Layer 3 of a small transformer language model trained on English Wikipedia (8 layers, counted from 0, width 128). Numbers have three digits each and are written without spaces.
A neuron adds its activation times its output weights to the MLP's output. To switch it off is to set its activation to zero at one token and run the rest of the model.
A neuron's activation on a vector x is SiLU(gate . x) times (in . x), where the dot is the dot product.

Input weights of the MLP neurons that the questions are about. A number n stands for (n - 500) times 0.00096.
n7 gate: 518486520531564523379331471503619297487558437437463486548329616593542415534395708696398454493419517411611487684236595531507596480528510439412386363734578461478561449567539490552431402457489517342647466486531413599544381563239684292480643373430455341331457204520507500680639526616452381646731552611337592422432308593536542460518411521497535552728493500977434626428545609686423474522507
n79 gate: 533429645578651424503652650398366534563514538355578398646461676471612571497681679270550512606466317339449415564500441632494384514639461481659473546364492523649519417447354522615366576330620620511568414600514464414601466580595281551492511539460640494598530520503649519294524546455517547349455535323316503558585515514462490531556597581302441591457491486527442599574437475572352505428474
n145 gate: 363535500488485394385602329558531478693497437512425383451455478605550448430695522415529449401543691400526464645503572550419423482541421532624550302500534491556636571634481488435473358352568633470435523649472337439491352479621491466375593551396586386509270581485664343480543431744404355407564512594366404484521219404443669536506586359326439538531201266638481367494519638491538538416516
n216 gate: 472545489314633614618573427579086444496385553496566479564678561540458651551399447699323650613714557654747392555496514440592342217621660523475416616227551287642462277455512441460450410403500444131755587451744415500492412391484361448504647551344660647540659287668439366380692487410524598463562546420517479423670741536739465295443323585504492383565414644629298553512544454744162687470541
n324 gate: 429401574594597577595575494512296622485413411591385536556455401295701368479516459480293268561405569639610509606420536544406661574720430564694459531571604465401552500474532454416485814627369621393376672529575466449494438379575460352555515509445528437553321450476527515603437447473577354609461394692634510524383633288410544550453350613559712485550449438526513373407756605477462596503396
n437 gate: 621591507659454387394470350385330461560436418538485598393438556492539615503516675383407484435602597438503483394260551308440513564633548393391574484439554458486585474516355556531515703586375541435559515519466333545434508457430441425472535548632505480320530549497436559672550497527477365575637402473519414543395474399484616522519438634430575612378476513493385574436435448449364514447513
n519 gate: 497587285574511145391610264653493456468518402532338574472416459659595251522457489570235496583431563527581287683500612515546301309608414361318539408573416545554711342382590554504419541353589607394452611530511378626547724353452511339460750518493401354519380378532486496544445272487471696695473570683399672397566383467552656622533500545515470524571451342681233583529667493880427545579444
n575 gate: 363535243607356518478723373594538428245289446552445532524469279439514594470420477672430740482448373606623271603653375432774418379576507493749370545455646481469642474652492348637507469518556455402519541403648429563422587239584534477638687493539674610607544275445442453561860464572447454696492500507780590334474736588587617399534467488413610468603519504607130519575309573699244627631416
n578 gate: 564475639320497592306439500353587643613497624462550350526472488649477425396605534353612497444557479368307538447386527473364560590491541460637670485497446587597469518497271673348491583417436642462660482668400657478628370618546581500557500512494485456500421719358494541445338445330600438387459627428462328534584475515425556552576526509460406685301288428417647491572284509443426344477611
n656 gate: 547472613524589451462477587399449643492773398414387415632681574543436524571568478316481511450418661699413552411505387398390572465392518523406482489473354387554387345445442434540407415424387594544511349324449507533537505437425385599508328600500476445560579559490418515422377577412382527544595638377514497477444459351460405526512492590519633450316467430495403349372524425528412600497574
n665 gate: 620551390395602379382651566335603532492457647390461421402479447526580503435506483372666455584563442506536533596608624451461380428375517429544681419471426527553603471515456455541403376522467624519443370388540385587421480576512474339511657528446448416445379422511421284382685337560261367482677610533540506538580500575457721438559558389529694562299286486451488565520451472489560403403345
n7 in: 444512365544424635594687489531385605408215476545652515481695364338412491517415488540628764475594588536524333492611451686518431503392638563592511627457454562474473661565311494584597527503552523564408563435483512542466517374590362621474441641597650581672482547444489439307552503455419550464425442544698521530563553526533503485583503497637428476375509428396343364702517411354595486522345
n79 in: 426411605444463481444493602500616485480571620498500529514634664584350520442495652489751489317319415426548468530533534566681627482369470457445515414475440526500586543461658630697454466438388609625505560583398586534490543522464669356503374502467434443392479393557357485486503405533462401571471546645508424527518360559496572628596488366503526665482429406560544544561459534414505538529472
n145 in: 632553575519537627508539614519581656382622511558497291512599405593596414612497495575559483473524503630546508431583454336534469535588362395478472590371634650435444511310442682380563525370371544479476566366606428548591381273705508497613508468629573516500546538487508531570491404526516506706492629508411421545495506489397498448532539575320447480533366476549464656329593497490607579288519
n216 in: 522516437639571419428448416574662333485444503491286642443415336494578441275325529450484304638301398392612482295453503428724396681570417630506607396612562426477535387600551380566602593720642654491459521477575516458441637445443678447522606396576522382443569475515676539719470500571750500510324384673586633489391446550489555400520455497528620459497694513693389625481396609479547471638436
n324 in: 533653556604518384566579523505645652365611400485513481370429332574540537453511369553538566557466390591414436371694441489408349445425352550427384561461422549394435339497348526537558435572533516538600396342447496401479505441410445608529467575680471590519636676492591409412497489466349630538500593301553585440476538553430551429578572414370341547377486452568367449579455446495433606488406
n437 in: 523478500406589600544536533521632379395652538507416488493425433454604362370610369596505529606459444633410451486521430514473461294427550550593421493523502441445480643605668402397529500543561579435542514588544599459297493507507606565402493443435542489603517460527608469373500572458500573454423626454551469433468479600620469475452596364484577472629455405485477514530617513496629576483535
n519 in: 578500450521334478450613483598599626553267688594486451500564599453439529523315411543428582440601544534338537449517380356779515448456511395611506319480431326492462445521557270556410458603439421567526382392345547567526439520344369581483370406535523520494598403432286374359665478622620407358561711450574412372468721535521415525626582473600588431559455564530420629552556458464489467421432
n575 in: 584269563390382585308564549435340491519491497559455621402586603713538463644500436530524575464565384449485409629480554572632429563549458373471563523420562459521392509506785644569671559536530549552526466423282427539500803561439486589446556475492509314500374483648492390454347423550480553307506606451621378462429342436384523540533608579497354387543311423535512479566494503610567336460477
n578 in: 670524390438482617593681392457464485465288382568407481464511574490652541550408521595447449482350464337460396645437566611516527359430668611360437526373543503470524500606500518495470560662513474458398537684551544598462531480495587510437567480452495473453476358635522350519505319478410537564465395608446492430497550652471523623459562526487712563521529533405448550600479453526442430635328
n656 in: 483432476512514514599502418471593357564468490632577554518406455569570593541363540604533538483549443344387521462461702530559523598478519430553523645527609422444433522583598486535479555579528468413534609770448477525430390543512507429418576284379451388418376606469507429529545453521539422665495374455440380625544367505470548471601600355446447426562480664426579405436441519544426592475413
n665 in: 448474645549392498466589348622487448458454532412583481626463542454578508452581516728497655422431581438685636565579502523522543490246395616305446593553429553465370515593489447689443655550557487448444599579533504614518612505526487584621532503404400522474476466560461421492519505607556516423276534596465404513734448516475475569521448534420402471516600546692453471423479572425616493555440

Output weights of the MLP neurons that the questions are about. A number n stands for (n - 500) times 0.00061.
n7: 491646547644460359658531469747220590446603607454831425601426572553512448429477621658594554567567628458456406606646430735268674568538522602515520410183449559587700535658355591257446468544496675524504623589365272705221610270572459567474629478586525650353513434574320500479508375710592305830471397639607687206504610457504385496463667530420338471389457172440407412582467362424380300328520
n79: 510590529520485456551363653461545364578535480609540504278500508655508568689303500524577339530347519415665299600375487410422540305461564500558325400313196425585825397677660593784269423512317619589519527678313702508569707613525847411696172393562433568413504621591410257635419340504245544673522650545458360354538508405561618504577590360179579704557379475544493731552278602496373633690403
n145: 614596821308600401480670516415512368352303452245512732606594421615560403706609587435587451418309726632648397844446431452286478300651633592380277557479689330603428675702520347496331425362604482475504435202450686384671388504572520404385533196398715593332579322422559389383474204529556673601670550450491660764599471451395278606398525621316500780477434479397504750430434399580555603414459
n216: 343573473650518374419500486585550349401448714460088768298626420232601303270423650653271328639181308085670542307623623413495368509425449509543384519434495514626491409553652473534919717530623593401564691631712412612486550495370644205603617183388408646645667660643560238572386481431662767299268599705972616683598559670401911551505341459455785656421402158653296700544482471445659422693676
n324: 519536200423511439542445485542548360708751473234582475577543444624577360737615511466620481685488583425428481520362414507572549496590780485496597345366800478554741115710439583535412453413375401484397448508401268557369661374416281657399473384529622416342546445593337452373587527484527434607482618467488605396399273496842567430548290276599342482700523476614525595543408527859470388299629
n437: 652609491451521416286556621688469712470567583512434510390669356730398650565474481465600596636470356424604409656546291456672562443336491610478700351524568347590472378346579557510503474444408448421463442510510298480494472401450562526341448391578541473607765429729364379476389383761341484487375385588558419477572608479450576388547550399354389512639598651380260347526564379430472491547356
n519: 220481361541400599544541560661492594326548680511388348472655559258419500496536227468516609286384607516466385590877603478660414492429593552604543410479500392485658411585488378621392742795440552450562271242454076543536461537348367575583443677730569492358741454340270459474596615442480328411346529320764508549437805523387701543661300268854546469621508229705451673521296597521413581342455
n575: 413596524632388504668358721542456393378658742640754518585615381430300597469681521391262378378143607595390368585552881600623473654512456442517806555513397528575648589307525552475492708543546582773524409482552649518607568578482553824652462570712562344538130484561443490423414590127379491466410388556761513373578594363387851439471439500574399411488324527607675232337178559307348661773663
n578: 459511476470694636367284496233539749587559702521527460466474427591425603336618431200645426461625366653496500260690484297437483621529514511548469448453489500500449485526441413474423527450467704424553593407378739342627486588519418671511383442438413666429528692271369936436480564462363369522497607398679395448637610417454500518630519621600230670378189617705802666481369470446601470446739
n656: 575432632469316623483370394382365644274575462589394337559636449486365523376531618552466503596581729646637453584624404500503510142503391490524387692460329615617730535435575344459582358372354306557570653316479283526564441252428760581631539691506376497507399658530618626404474483404589448421635528520408524279711620423429534547557407593311579642596468261500475565353563555482520400427514
n665: 383686717504592375685379471619334500680489603390606564679440645409668539476504536626359692389458362642589438453610611503416405445449500558474527466648252458757533366526654647774607664466588436367390172574382349575634507215396518568320628658452406581411408429525753184464532650504769597374555466630326485667450526586561477597619661418584706603443481562549408485677603389415457423297284

Each question names a token from some text and the token that comes next. It shows the vector x that enters the MLP there. A number n stands for (n - 500) times 0.0047.

Then comes g, the gradient of the next token's log-probability with respect to the MLP's output, scaled to length 1. A neuron's effect is roughly proportional to its activation times (output weights . g). A number n stands for (n - 500) times 0.00073.

" comm", then "anded"
x: 442466611421484755599385429628593593625588435484634607492456448542565525475251453698369673656536422444757585559393398472340379562405603589539472433509560548571517456544377478363482776412432575576421483385693725327500448572553696466628555582740520459539473286560507464754466668463372550344334648482539554608621617464501450490369463429431326517516675420514454628690249497608663582679252
g: 582345416470320352381526476502386566311670596488529541301421419530458543378798569663515232664659573406672523559410401458492554584434421461482619545552532358596428388495785445469362456483569353551473532202628435427583286250570396799571364436542757592465762433396450436843435575471514431427572638657653429406405545164389531460378485500382460416567631604517552404444371455551367403557680
Which two neurons, each switched off alone, lower its probability most, in order? n665, n656

"ical", then " comp"
x: 562378694556487449686660471642606577530668582508401585390283468414712443254455504696629494476602431528550517413471413484680556498338606510436587401616380433467440587664491492533473367461530722427625418534367713352564653514575621422347504553489615478488589744455501574439488687430364488336381582595254534663688514221412517561502697432412606422472511433320488602519653344646560493487532
g: 441514429583751703422464569291452359453540353493508377708578521483537526275530568498482437470903652485564472502689503423450591586416669491451526630282397564462665488482600466516550378608621477283492395166448544622497575544625487637510424531485668710320260540426598479332527492540322561310713640438607618388590285593400436592415421555575493643291388331549284627622807517586558376326511
Switching off which neuron hurts the next token most? n437

" in", then " the"
x: 677436431553473687622589399588487213466551476506047636461393519595538441489468529536526640543286582701539476552714540422477487443512449486510476682433541438452456468627587638649551499418582707560351564544590734365308631392595593531422718715650519541480511557428433516553473263628554557465597504638594594540561544478381578669478615556380763407678478555405516570437356577658503439567658
g: 588641314635581560721609314474400465523525584490468372536372464497371426495449664333588508547533514496658556387411534736388520451572607510623450501456605446647474409383476604265675402514205707463287732549493612809550698415531446421491533416596500472508406498540323511542489430478670333834561315529422411677507370624500598420678538600300772529474281596495325452316567311823441566378446
Which neuron, switched off, raises the next token's probability most? n575

" and", then " to"
x: 751472496870442505363512449667445356546355533547178543532518542559643537484416640664562623415568424302610375541591464409722512586537548493487591316594613520345592620612318441489537311588665572457549398524373650501457346525291441526452411526588685355492568429371465501062479572586484475584552412542404384597498479547450715370462629475487515374613477474711431561664585556602452426454436
g: 434413545475487391592697395505798712579478390409668566549433549481542319650491523445642709386385579609404496478405498532509596833377302309506374589512430683540611325376383699505335500447527516474696462471352611604570591444484614793453444413671419519428589686487687441393681392399457481563330640486457433590572460406777590236392505485366452594304474467385386563798318181479533521526530
Switching off which neuron hurts the next token most? n7

" and", then " his"
x: 762427521857458478402547340704552389515302486551369575481609539552676518445434560768557580448497430446643428586600411400625540569414428537553596319692555517297600527546391438542533319699481454494591383524414630623438446492336386460442378524627587438391640455443441477195494529562478506544539471651369437565482527540446711351462647392517466401656445565819461493565424534659521460544436
g: 464362403592622471661524422776467387358577502424471556601571059595497509366427395365371478477817243397413301349523409442547548333718696677474461460507661687526481447557531486559634433531426476473330604494516460433495478506621457418554629597462576394567384413360375585249584691482752274393617397629499674546613688379722372362636374487547577353749590359473647566484647590587528467502495
Switching off which neuron hurts the next token most? n519

" D", then "ry"
x: 444467633659526407516315511951444382688427502462407327605430558665427570496511361329615432511422488338572314362641425479445272518507571656514619521581523527362527453500549678475474440595301721635498584634378504477664462843440566508396434451581554495428460677527491792422527402588457538444384503396449495618554497407534156730388666655364447495497545459483542492438675502516509502584543
g: 429342505370613530662709493353473390506498600467625471450584612476586667250372410607413449323587618624409515473477570423349485353542445485338529609686325626489312644512427585316612654636631586361282363622475453699474564542453208494513597619458484443452508596414810535458469599597621401335416607482439491446323366769603431486224415705392451520833470567511488596364416387529436772382746
Which neuron, switched off, raises the next token's probability most? n79

" based", then " on"
x: 500544490555284502529583491660628595480372310488340435611325418359601568470401554633516514611433441335370364357479571311428375585773606652470506266437466582424338449697608361356521512552498592548446388576732555421582521423683362472367409582511543536525419545422721643796328706389443451406623506604327628675479461667350624350470655517525456356703606549421344591629568671652588314531529
g: 449654656392431465500383498488466587606343488544696703491541578543676470609493561707645472460463579519432675731626660457480621697406395510696407386480567202554693766514364618229561569439485554647621539519542452541749540474435489493541458568475704318261383613470591583654395682213498352439509672344437621615408403265461504671353348558504289505434344531437489685779412573384592586465522
Switching off which neuron hurts the next token most? n216

"ate", then "."
x: 613543602226161462675553395429542674438563676701496588514532310437492502351430551512449456535297622488542563443469443561476508588507512551314517540247471416350478581448527540495579541604438616395566444668441781583575561414477669531486452604546423447253616597394539577509602469424525462498534538487228278562472444569419598482335570489412677582437568431212324420284530409567574491459493
g: 429709546463321479687449611537511480684523659657610543647384296674376341448350472436369426507280589585456565488469788583297377555509342638572687553457583763386623441503401514606662411467664592573358608451357508497631539402420437705535791564405550479507342417759557695439521477375577595679673279468527586469537743565435444386392428436523393438531548623646566350509618461167540352705386
Switching off which neuron hurts the next token most? n575

"r", then "ise"
x: 588367408387235589521511548501528449533571500320434553493488536431668534504473441598485395232587527021710394366466346431477551418529551524485732596523568510604537398316777590457517389561704603546565540375498512599500359524663544655275457641489383478271439508313406459463263654450486576218545425535453469626566432489369300548412597513447287385499730654463383380594428623493648421507429
g: 515311442600610466517436542635389444637439381571525396633591517551693502363397641271402252394421885665548498515547350384589609654414628497359668416435514577497562555605463507706593647619431476536342554699496612541353574518404347520555544362350449361516425498495308532620711220546392651334427344475620424579436495635338628441476536637187290447376486794589562590407686489465501480397780
Which neuron, switched off, raises the next token's probability most? n575

"cept", then " for"
x: 409674548458239497455526422418696647558529474480370446705547505512501571481573499205423326726590336516484437273325476365474574490488518631495573295596509310340412584363305770375591556592441788674377500484285646218543466433494372489416424716642526485499613552478469595333395447438426749270676446521482355614325535733448518382525454380387667521348539231513609486580429570556561631500488
g: 484623594315433505527559723293652235334495644559551424753537644432783377523417362327548589500398380550517543499457531283618554523487324528578426513550681601305524565413343586603451461584574502400583495429413611604587623735696510344479340377548515566333475389666388542492722825618555518500333353711484652545406603553617663475208516601399423578419541547572623578649388626522287440778433
Switching off which neuron hurts the next token most? n656

" play", then " was"
x: 583476442580518595377404434437620948540532589686237252556495417278505430394611534279683526611419475374384421433410454545546378404649524666456589512467510446433370426541383479208584618476514679781383410562446682187548594336595468575506571582463550425729535545426519450471540345406614439491662638429550694632449709562426455434584572839397463523487566536556481657387478466429485456611260
g: 322405628483507508469307654278402464519222419500487647664387507318393770303480529569363467469487342215496445472469721369670700525689580689686671420585551365487324709655484364458560455545562564451565393455435445386611332313307464717422465378496382432463478371607508527288532424370483451486588490681513557501378422548510694642362307485748537477577375486581655453434171565412579363621458
Switching off which neuron hurts the next token most? n79

" which", then " he"
x: 482348627620212560450635459721531274388475608572148575394413429619468518433533718380430481635457361590629367577501512523749623494430550561519639686532495379377476659390460636546481737539487832562373518405342671604501460437252487501477458506516543345605414435459441531392443449591437455587336532543525453634451405380412680622386672663428585517521183266781482423460526597613497423419448
g: 382452587412635499570510450616607454411477542437644468393571118570489489363387523435275487663591376318389362517516449241590754460727545593429621602516645503611453480426323411435375543622467315515512468575435446607632644481428293535538466596471497484569307370344451635298530583362480233538406536601437611601480722185713472515327344497531358460603354486522730622501620567345586399570876
Switching off which neuron hurts the next token most? n575

" CD", then "L"
x: 609456663714504418322606542556537477593449342480481579626359570583504520368411320513431624674379494365363453265518562406708218564541491603427615420643315443355342423542456478456536301543518569762706518267763668320577534612584537319528515460545630549528550508557416487541358260436544453458381596450347604569508796734390312661525601579426429510360619588503634494458441627574506403656454
g: 522444557554601354442519539688586453581782779341513462567559429520336202596232374436747471524724536611361483458464406571325462830457322340298299430466517544573503325311691437594542757540349385531695524620489447545459643490465520410559487413526549458648492355482466467439770386718626443433658388433432551537644434495626461535514565172541573496526718659419673484593531545600540448504646
Which neuron, switched off, raises the next token's probability most? n324

" young", then " pr"
x: 401366636612585741427548529669582553596526445536483499438444446437726423499329472495570399530464540228782434599416373492424551594518544589288569578373498285568419561537370438517608550571492590427395537570680702615539572799362521365427516498404632538688600463661452541792405679435440246579488607547434545638521542660548527457477503359440547341689429365588209546458672513598689394614256
g: 641426728564621556410570523561471622504424535476170652573540570576714561353603533639496617377426460726441505451601513618493356357415478330477231583539447401412519515645422594297375551301572772439529271457636721356517503285475452345468303426491699339633413530514599619505490386358594525637478536762529134503504386425372577693566642495431630445318414437337487398487415347507354422264540
Switching off which neuron hurts the next token most? n324

" stand", then "ards"
x: 671611396512552619426602443341554824517453434567535355378416422391508447480466484333501523402431644336369308570502574497331487578778374517565696474561337579377520433590456542277591524647557494706528545600378629504567347671619443337525659511389472491649587498410399677596649571349433501266520726432585558629390656548512389170459635637439536596450381455582592618427343462404596355522364
g: 486440586455472644435516631583462517473779297756434677428476463642555388326576506291587575400592693580508515417580564548645400493305586555510552457488246555390696406636530299483611434508758471341362590399562459531586345652600577478502366489334556654526712732432428626566604614738345579676332379589619355550599197384474441480384525413676591585626381263371510303386475547304280568545415
Switching off which neuron hurts the next token most? n665

"s", then " and"
x: 590643623509360554733487371401637838690291522551440624564368510423524406412518390483504359608383482401522465483385528516533240394772439490639521441543604517413660480518409757473444467520508691598369543345227742376477542483513505458421546584588418420478450671455585548562620653377512503534685451438574502588440599507395449482496642393641701314486560494500262234535667540381570418509476
g: 539481466319420691568615551592556253388441480595649428584348486524485752350517533539405434360666415682419591423452433599596583415614408508649449632447542497391350548518507654727543610532496557380596379610573534521388466566656665435527411272358592480523234741596425652534485498583514216590412472611469534131568334320342532683221377567523584430536489594535024403424515589571501419576624
Which neuron, switched off, raises the next token's probability most? n324

" with", then " pract"
x: 693260452553450433445563276607419528425248536647237444366409353579633432462328495567552518578554618584689333425577514494734359440473583616614549420427457545412435384452552553584445397513622621623432485456575773609459610426441458431540628414458693435611571505449353412477446447650561453525457468521382318558537363708449547507387652498472639499635575427545305546392690481709479392547414
g: 601559568559490504399550534423552410595367344410490602420439412395616451299513496535406560393351609717363274741376571479341578509377503293520324664547558361597645687473425303531560639362567403400389441630350631647508470466474523559350345597410705462640288645630613713514469273392393522530385564640465359587644520386499547207636440629452543518807575512334497382303542330529203515627767
Switching off which neuron hurts the next token most? n575